Layer 3 of a small transformer language model trained on English Wikipedia (11 layers, counted from 0, width 96).
A neuron adds its activation times its output weights to the MLP's output. To switch it off is to set its activation to zero at one token and run the rest of the model.

Output weights of the MLP neurons that the questions are about. A number n stands for (n - 500) times 0.00023.
n21: 337,685,484,169,393,512,458,246,422,496,681,579,287,477,340,204,496,471,550,388,464,287,483,488,590,424,562,664,446,508,477,491,488,474,594,367,366,318,437,415,391,593,326,683,253,672,704,413,508,637,592,222,504,731,526,651,378,422,835,545,548,457,521,251,584,444,535,492,675,491,804,747,746,347,428,517,410,563,623,662,432,692,534,355,397,483,632,516,708,435,531,657,480,393,644,479
n28: 578,464,380,531,646,476,401,374,669,652,545,582,538,504,319,492,613,587,411,829,300,496,597,618,367,64,587,696,520,701,587,596,630,704,452,550,357,581,645,548,557,522,292,465,444,492,339,414,410,780,635,395,504,144,715,684,645,516,592,303,441,647,516,360,437,531,434,670,663,610,547,460,525,569,525,496,347,253,541,353,590,644,335,488,396,429,427,336,328,305,444,533,388,594,341,356
n71: 342,419,447,694,371,514,519,605,349,423,603,491,379,358,218,650,543,722,154,515,527,957,442,602,542,169,146,475,481,337,530,192,379,413,580,892,410,478,380,550,457,512,263,465,629,303,592,534,778,548,547,519,477,546,593,471,655,624,600,500,678,601,323,447,525,558,584,417,343,442,504,500,602,200,638,650,465,472,514,888,549,486,641,608,711,438,298,638,696,468,407,585,409,321,394,369
n100: 561,551,523,360,550,711,636,400,218,521,561,701,419,379,272,298,404,377,390,381,496,701,449,610,341,504,530,263,635,241,424,321,349,547,589,760,472,640,282,289,622,413,508,561,484,372,607,429,278,727,615,323,583,528,489,618,509,585,592,684,524,442,570,539,339,543,574,614,479,508,433,504,549,768,772,538,630,640,334,349,370,596,438,524,500,428,544,418,692,308,573,563,328,410,549,818
n101: 479,594,568,459,413,697,496,472,638,526,504,568,487,680,333,279,509,530,378,350,512,455,390,357,416,677,551,495,284,619,449,301,449,663,401,385,274,532,474,500,330,673,496,514,755,410,275,287,461,595,322,757,759,576,600,416,469,776,621,414,244,287,686,621,245,528,500,580,578,395,695,684,534,395,288,368,607,577,836,372,553,542,564,537,542,557,467,253,313,574,576,690,339,597,550,735
n102: 405,752,339,646,695,504,633,365,557,427,431,492,608,614,496,578,567,321,312,571,587,683,307,693,526,756,492,676,430,687,527,235,335,500,519,496,440,512,335,540,631,632,487,540,471,529,552,481,485,341,579,742,339,496,369,306,504,386,512,827,413,292,339,563,575,563,379,586,386,453,460,426,471,681,584,440,279,396,727,457,655,902,404,333,219,411,684,528,484,423,421,391,363,572,290,333
n118: 603,477,389,810,720,616,453,413,303,674,276,533,252,328,684,544,538,665,542,395,773,558,548,556,542,737,340,643,537,668,509,470,282,427,546,325,563,204,289,532,587,525,291,530,477,519,587,398,457,259,449,371,414,620,606,365,476,735,376,789,411,222,332,695,189,549,491,361,424,437,599,468,645,421,543,607,539,514,557,535,379,601,354,725,693,759,537,397,370,650,899,747,450,397,71,519
n165: 645,579,511,707,401,632,541,330,416,627,771,411,485,308,446,412,451,444,482,428,671,643,666,526,443,413,593,528,522,615,658,571,585,670,597,542,385,623,606,248,452,553,538,440,452,373,585,385,531,382,422,633,295,493,547,597,454,511,420,536,532,426,411,433,558,479,539,515,264,473,525,526,526,482,364,268,403,388,481,230,586,631,444,511,836,305,361,546,468,558,520,153,565,616,496,796
n168: 426,622,525,644,589,595,356,378,410,752,508,630,563,504,600,294,535,569,659,397,233,446,568,444,807,381,496,538,282,574,431,463,582,495,418,358,365,459,593,437,342,504,553,695,530,329,541,385,424,492,587,473,234,474,748,563,686,543,573,528,467,632,344,628,603,521,307,448,509,496,525,973,430,246,496,441,459,535,434,878,216,590,487,416,367,706,337,566,654,724,234,770,313,448,495,368
n173: 622,563,616,390,275,704,495,667,412,330,747,149,183,457,527,233,462,600,421,460,442,509,563,635,699,405,543,664,495,448,483,555,491,383,394,303,837,442,438,332,448,225,113,370,708,358,471,663,715,359,368,736,386,556,436,521,285,551,643,675,716,314,542,153,547,388,341,430,490,577,595,639,331,635,476,485,526,387,557,354,527,679,633,780,735,476,667,491,536,413,446,610,546,801,546,689
n247: 575,641,492,178,473,579,562,417,504,431,635,412,495,292,479,680,671,313,417,343,530,436,500,719,696,603,303,558,615,602,602,693,386,477,699,186,680,588,312,757,459,312,275,415,626,812,197,540,354,450,549,564,590,500,312,588,675,422,600,377,635,500,650,475,391,398,583,311,554,436,513,500,186,404,771,298,471,531,513,650,746,513,620,560,378,641,692,605,610,405,272,410,289,617,605,335
n291: 469,751,471,550,599,665,566,652,511,472,435,539,625,561,768,349,460,483,312,496,296,556,331,458,328,516,421,640,764,488,554,388,411,286,409,652,628,364,707,598,572,593,575,637,355,652,564,595,408,522,259,643,113,454,528,388,431,611,447,405,422,379,415,562,511,589,734,450,647,424,433,615,640,435,508,411,609,555,425,496,560,261,281,507,652,333,401,448,559,617,394,260,602,600,496,434
n313: 305,321,505,469,775,340,888,527,452,460,310,290,764,586,467,375,400,211,597,458,163,505,419,699,491,311,450,313,774,290,618,385,505,211,756,705,585,449,366,363,309,699,585,500,379,495,434,558,545,582,407,415,846,505,588,571,581,404,452,745,706,403,593,329,455,841,348,223,500,611,636,519,353,786,650,444,564,520,500,629,810,476,382,594,572,319,543,393,650,414,459,316,424,209,426,722
n352: 340,264,384,468,509,525,619,745,541,675,289,504,434,414,601,528,358,407,542,464,480,687,605,768,382,410,633,680,639,407,492,522,647,671,329,669,598,212,459,570,320,560,380,559,358,249,526,619,631,346,576,548,570,529,489,568,337,488,686,500,439,300,538,224,665,343,349,291,543,413,480,529,483,663,646,710,393,547,603,544,297,521,449,305,533,474,750,476,286,352,584,359,813,732,655,517
n365: 471,522,527,466,431,399,339,410,443,536,485,378,533,482,558,297,611,412,354,472,503,389,765,465,517,507,595,654,516,487,539,596,500,527,500,395,553,385,543,453,423,398,392,610,516,665,656,447,485,755,388,592,429,414,596,460,527,513,327,411,448,664,599,445,614,574,515,732,497,279,408,443,321,614,595,577,623,500,575,403,482,431,587,312,440,592,459,387,610,581,811,373,397,641,458,516
n380: 396,823,487,471,241,392,628,741,754,448,433,324,491,204,265,376,219,408,684,412,422,417,345,442,484,633,651,287,577,491,601,582,622,387,341,386,522,466,560,272,378,536,551,190,509,600,665,706,629,653,532,546,474,491,406,463,429,438,536,674,426,646,269,586,455,348,577,352,945,491,309,308,690,724,403,448,707,678,514,457,670,407,578,535,625,249,429,427,426,377,524,638,579,384,593,851

Each question names a token from some text and the token that comes next. It shows the activations a of the neurons there, in the order above. A number n stands for (n - 500) times 0.017.

Then comes g, the gradient of the next token's log-probability with respect to the MLP's output, scaled to length 1. A neuron's effect is roughly proportional to its activation times (output weights . g). A number n stands for (n - 500) times 0.0009.

" |", then " T"
a: 500,446,453,500,500,477,500,500,500,500,500,510,500,500,551,492
g: 592,404,584,394,420,624,482,354,555,264,656,596,598,576,685,401,365,391,385,361,447,437,393,580,320,537,536,530,340,512,356,473,505,652,547,445,448,615,581,666,457,446,635,296,313,729,424,617,381,463,402,622,701,753,557,535,513,277,606,472,357,449,516,660,591,409,577,607,452,487,526,465,379,630,512,543,464,681,775,482,221,591,500,502,379,524,532,485,432,440,496,510,434,403,586,596
Which neuron, switched off, lowers the next token's probability most? n71

" a", then " m"
a: 500,500,500,500,500,500,500,500,500,500,500,500,557,500,500,586
g: 336,559,618,499,313,457,653,442,552,539,328,468,491,612,369,513,562,413,612,736,694,502,638,371,628,418,784,550,458,369,588,409,475,392,455,395,479,449,598,519,433,586,408,448,538,300,296,635,475,564,624,609,424,496,347,554,462,533,276,577,401,484,619,511,442,503,554,316,449,609,428,623,623,652,577,426,508,320,264,415,614,785,496,417,625,469,490,234,635,507,449,614,499,626,484,503
Which neuron, switched off, lowers the next token's probability most? n380

" and", then " It"
a: 485,498,500,500,500,500,500,533,500,500,573,482,500,500,500,500
g: 568,473,775,652,546,390,592,347,360,574,164,429,556,534,313,375,512,348,584,421,680,517,536,450,511,554,659,127,665,493,497,531,559,519,438,594,562,600,310,662,618,543,526,577,565,389,377,486,468,515,445,445,467,551,487,277,591,686,325,484,497,447,561,653,433,551,533,414,241,522,533,451,708,442,491,524,605,611,435,389,664,450,431,457,532,359,509,497,454,473,481,578,689,438,664,484
Which neuron, switched off, raises the next token's probability most? n247

" T", then "un"
a: 500,500,473,500,500,500,500,500,470,461,477,500,420,500,537,500
g: 389,564,676,305,496,339,438,313,411,614,546,371,556,482,577,593,604,365,426,348,515,565,518,649,700,529,450,554,646,605,594,393,462,532,384,347,703,445,415,666,681,612,392,297,448,418,470,451,637,665,535,599,809,597,510,348,442,676,467,474,475,625,581,318,475,440,583,429,618,572,339,397,477,457,295,700,367,448,420,384,465,523,442,578,678,458,530,625,423,386,641,367,448,577,384,463
Which neuron, switched off, lowers the next token's probability most? n168

" Th", then "um"
a: 491,500,499,508,500,500,483,500,500,500,392,500,500,500,500,500
g: 560,719,532,574,785,371,364,504,503,418,408,492,585,497,727,691,411,602,499,591,533,552,270,448,472,353,608,633,520,398,386,490,377,370,615,706,454,312,526,259,456,426,435,524,419,355,306,396,577,574,450,476,600,560,586,416,528,590,564,710,465,660,589,392,474,472,373,394,830,383,560,571,463,499,357,674,549,311,474,535,421,529,554,458,555,697,514,529,489,392,435,406,425,550,601,359
Which neuron, switched off, lowers the next token's probability most? n247

"M", then "ed"
a: 500,539,500,500,500,504,484,500,500,557,475,500,500,500,588,500
g: 481,551,548,562,460,555,469,392,400,544,529,374,444,637,514,507,574,680,711,490,387,265,647,416,492,529,539,394,459,563,293,643,430,500,767,645,454,556,327,509,290,336,468,411,612,492,430,422,568,381,495,616,496,405,560,582,503,486,465,392,443,654,780,602,611,684,269,675,473,383,412,532,105,481,631,502,607,421,532,406,572,408,437,712,487,434,652,396,545,393,457,482,547,541,561,528
Which neuron, switched off, lowers the next token's probability most? n365

"at", then "he"
a: 500,500,500,501,500,500,500,498,500,500,500,535,500,500,500,500
g: 549,484,585,382,403,505,502,439,504,595,395,522,568,441,649,339,430,282,318,638,657,433,492,394,455,580,462,473,372,576,658,679,576,235,486,440,572,221,628,543,506,429,447,533,557,655,389,689,411,449,511,444,510,576,522,416,399,623,589,514,534,542,358,748,508,672,439,828,642,468,461,371,546,475,533,389,829,381,425,577,479,460,441,572,548,380,665,430,533,398,516,426,505,416,601,275
Which neuron, switched off, lowers the next token's probability most? n291

"1", then "."
a: 500,500,487,616,500,493,500,500,500,500,500,500,500,500,552,500
g: 722,751,498,516,389,547,458,381,632,347,477,645,545,340,606,595,339,634,630,502,587,706,639,263,515,326,542,477,558,291,430,491,569,335,557,734,656,351,445,319,575,481,393,470,581,320,515,551,503,678,312,598,353,425,453,484,484,493,514,632,404,663,498,449,440,477,506,700,486,520,478,517,431,512,371,534,552,563,450,358,523,615,451,553,699,356,600,615,450,516,414,396,652,460,309,320
Which neuron, switched off, lowers the next token's probability most? n100

" Q", then " |"
a: 500,500,503,500,500,500,500,500,500,500,500,500,485,500,567,477
g: 564,758,562,467,622,508,731,480,430,630,496,400,596,293,453,636,565,433,520,376,373,463,493,498,404,488,540,467,510,506,484,509,595,598,663,754,479,433,578,265,405,210,350,710,400,612,447,390,413,470,273,385,266,496,548,529,392,481,712,539,572,582,479,553,557,527,472,232,521,554,496,611,565,527,471,551,516,513,397,651,689,455,461,702,289,263,500,439,429,585,454,560,617,508,518,537
Which neuron, switched off, raises the next token's probability most? n365

"orld", then " Ch"
a: 499,501,346,500,500,501,557,500,500,523,493,491,500,500,500,500
g: 582,494,407,734,490,579,328,599,626,544,281,501,393,536,453,569,430,475,391,302,336,576,491,671,533,477,358,486,441,618,356,430,522,605,621,427,552,423,414,623,462,566,681,513,627,398,542,559,560,444,500,722,641,499,474,464,459,297,508,578,419,499,465,368,397,521,553,437,643,465,642,507,544,331,378,405,505,503,685,550,363,634,501,310,719,546,445,433,193,651,593,563,489,816,269,494
Which neuron, switched off, lowers the next token's probability most? n118

" Ch", then "r"
a: 500,500,514,441,500,500,501,501,500,427,390,500,366,500,502,500
g: 521,621,372,447,641,627,515,643,501,497,512,488,566,456,632,567,386,627,463,426,463,394,572,748,363,591,636,531,405,431,466,623,348,507,661,439,353,586,342,377,687,511,356,565,432,353,537,591,538,721,672,593,405,722,497,584,515,531,564,420,582,421,595,351,546,254,450,388,521,222,599,323,567,299,477,717,538,438,311,378,490,475,608,557,676,388,565,504,354,576,460,423,412,340,435,620
Which neuron, switched off, lowers the next token's probability most? n313

"y", then "a"
a: 500,500,500,500,500,530,500,494,500,500,500,500,500,500,495,500
g: 631,654,660,471,383,387,571,396,329,569,634,455,675,690,576,308,682,429,707,624,348,519,363,459,735,434,423,548,463,699,615,425,498,254,372,501,540,604,428,504,381,597,472,494,532,473,520,625,590,382,359,581,529,589,347,382,435,476,335,480,522,271,363,438,593,520,576,595,423,440,465,481,489,500,605,632,610,389,459,545,618,381,283,452,475,546,346,422,630,511,501,584,549,750,618,277
Which neuron, switched off, lowers the next token's probability most? n102

" Fran", then "k"
a: 500,500,517,500,500,500,498,498,609,381,418,500,469,500,500,500
g: 591,530,580,536,632,513,560,289,481,325,457,499,790,700,389,679,602,576,525,431,318,559,536,457,503,599,439,458,394,543,444,541,638,462,441,781,601,421,434,601,671,391,556,479,555,566,526,550,335,482,486,324,679,497,588,283,462,378,544,614,303,514,519,461,512,600,615,565,566,396,668,468,309,463,466,188,345,598,444,340,391,598,518,536,571,410,614,411,582,362,589,588,614,346,386,327
Which neuron, switched off, lowers the next token's probability most? n173

"ian", then ","
a: 500,500,500,500,500,500,533,500,560,500,500,499,500,500,509,500
g: 656,584,484,555,613,590,469,456,425,640,281,234,507,390,494,581,648,605,755,603,560,547,405,591,733,345,586,446,472,638,413,468,557,517,583,510,353,407,642,354,493,548,566,718,546,519,368,444,405,544,328,438,256,415,604,540,528,613,503,753,510,515,453,343,573,623,347,403,392,548,738,517,608,455,376,442,292,414,450,475,525,420,436,260,594,448,382,395,493,605,457,647,431,430,616,563
Which neuron, switched off, lowers the next token's probability most? n168

" D", then "en"
a: 499,498,500,500,349,500,500,500,502,500,500,500,500,500,507,500
g: 415,597,571,530,528,515,529,626,548,486,415,569,341,408,566,278,528,654,508,521,349,416,363,609,604,691,626,683,358,448,330,431,510,506,738,790,426,359,439,383,391,306,537,491,496,459,622,452,706,342,362,412,523,624,529,188,487,646,696,501,340,571,699,585,458,463,322,553,608,502,501,382,397,573,457,553,435,569,550,450,367,538,600,602,510,524,491,445,556,402,333,583,426,733,432,530
Which neuron, switched off, raises the next token's probability most? n101

" 2", then "1"
a: 500,500,401,500,500,488,500,500,500,500,500,500,500,500,534,500
g: 604,576,675,480,459,581,493,631,351,466,380,505,428,472,621,503,650,408,554,463,551,655,550,502,368,202,287,529,559,468,634,270,647,580,496,227,406,582,441,490,556,443,534,397,445,544,464,626,585,628,675,485,639,676,371,674,504,587,431,471,656,328,421,581,514,343,792,493,293,398,473,384,629,540,411,468,562,518,543,398,572,329,451,448,541,479,401,598,574,598,501,674,528,499,259,325
Which neuron, switched off, raises the next token's probability most? n71

"ball", then " c"
a: 500,500,288,500,500,500,497,500,552,500,500,500,500,500,501,500
g: 479,367,581,720,443,513,693,589,355,462,448,407,460,576,315,517,511,434,397,554,627,670,446,369,569,311,377,426,472,477,775,542,564,537,275,354,409,410,650,356,452,626,489,479,498,476,645,484,427,682,582,495,474,549,238,575,520,406,308,589,426,306,271,460,645,590,627,460,321,601,492,566,707,466,825,570,378,402,458,468,674,456,446,452,522,495,525,521,447,643,560,531,594,596,511,559
Which neuron, switched off, raises the next token's probability most? n71

"es", then "c"
a: 505,437,500,500,500,500,500,499,500,500,500,500,500,500,491,500
g: 251,597,503,437,667,550,355,373,618,524,593,598,427,384,757,396,610,499,616,448,386,555,345,558,497,449,591,397,634,446,528,536,499,375,651,500,477,612,206,406,546,478,571,391,613,518,441,546,607,603,647,435,696,403,664,500,504,504,474,359,537,622,606,382,646,184,426,337,514,592,544,520,503,421,381,630,598,492,425,434,640,282,591,492,555,496,526,427,608,314,559,579,413,573,198,607
Which neuron, switched off, raises the next token's probability most? n28

" |", then " 2"
a: 500,464,500,500,500,454,500,500,500,500,502,506,500,500,529,500
g: 561,541,479,496,430,478,586,527,558,404,335,456,462,530,347,586,492,651,606,602,553,614,368,517,529,397,533,487,652,483,595,397,617,342,496,570,570,688,436,437,507,600,487,661,468,207,375,531,486,622,437,287,527,308,399,493,569,846,509,566,445,436,571,397,395,832,317,651,504,452,655,513,466,392,628,373,620,178,419,486,580,489,552,533,510,515,297,668,483,430,533,483,600,527,304,474
Which neuron, switched off, raises the next token's probability most? n28

" Le", then "ag"
a: 500,500,500,500,500,500,558,500,500,500,500,500,500,500,530,500
g: 381,467,672,528,501,530,518,760,534,483,365,406,500,690,296,571,388,413,323,803,656,554,619,505,526,325,706,581,520,453,480,326,706,263,337,418,413,372,676,619,250,689,491,595,616,496,521,528,568,592,568,489,317,472,456,519,482,552,354,539,487,496,455,526,458,641,543,427,389,486,566,466,586,589,541,203,568,411,513,638,415,397,487,396,357,533,430,619,354,597,496,603,515,590,488,457
Which neuron, switched off, raises the next token's probability most? n118

" P", then "B"
a: 500,500,500,500,500,500,500,505,500,500,493,500,469,500,514,500
g: 638,484,453,319,577,644,656,538,673,427,512,413,568,395,489,485,487,467,452,385,471,541,596,436,419,564,494,413,359,481,196,620,381,578,673,706,381,633,317,323,384,298,476,672,468,478,625,433,507,466,424,528,547,541,597,404,375,414,633,609,608,574,670,682,440,701,247,336,826,473,630,435,552,457,464,608,397,566,460,433,591,538,599,651,466,379,526,490,539,309,533,386,408,449,460,590
Which neuron, switched off, raises the next token's probability most? n313

" In", then "y"
a: 500,500,459,500,500,500,500,500,500,500,500,500,524,500,531,500
g: 596,472,425,568,549,266,379,452,441,513,455,524,485,399,665,611,411,739,725,472,457,459,440,465,753,486,377,495,547,360,458,380,553,727,364,626,299,468,523,590,378,481,634,379,484,522,733,603,509,350,241,581,562,391,536,488,596,580,528,649,396,359,531,425,462,554,674,531,571,450,407,504,773,463,466,573,576,433,623,558,615,502,406,307,616,428,280,577,349,428,540,684,329,415,442,554
Which neuron, switched off, raises the next token's probability most? n71

" D", then "an"
a: 500,500,525,500,491,500,500,500,500,514,500,500,432,500,500,500
g: 520,410,425,691,453,375,593,497,446,533,714,545,395,541,481,395,514,483,608,682,455,548,441,540,846,348,484,424,510,399,631,417,550,454,292,436,545,548,670,584,394,640,475,356,579,506,533,613,412,530,537,318,504,399,253,485,602,475,556,605,316,309,313,280,417,566,721,503,399,566,608,534,534,599,539,435,422,445,514,706,503,549,537,450,656,544,671,468,529,580,378,292,486,724,285,427
Which neuron, switched off, raises the next token's probability most? n313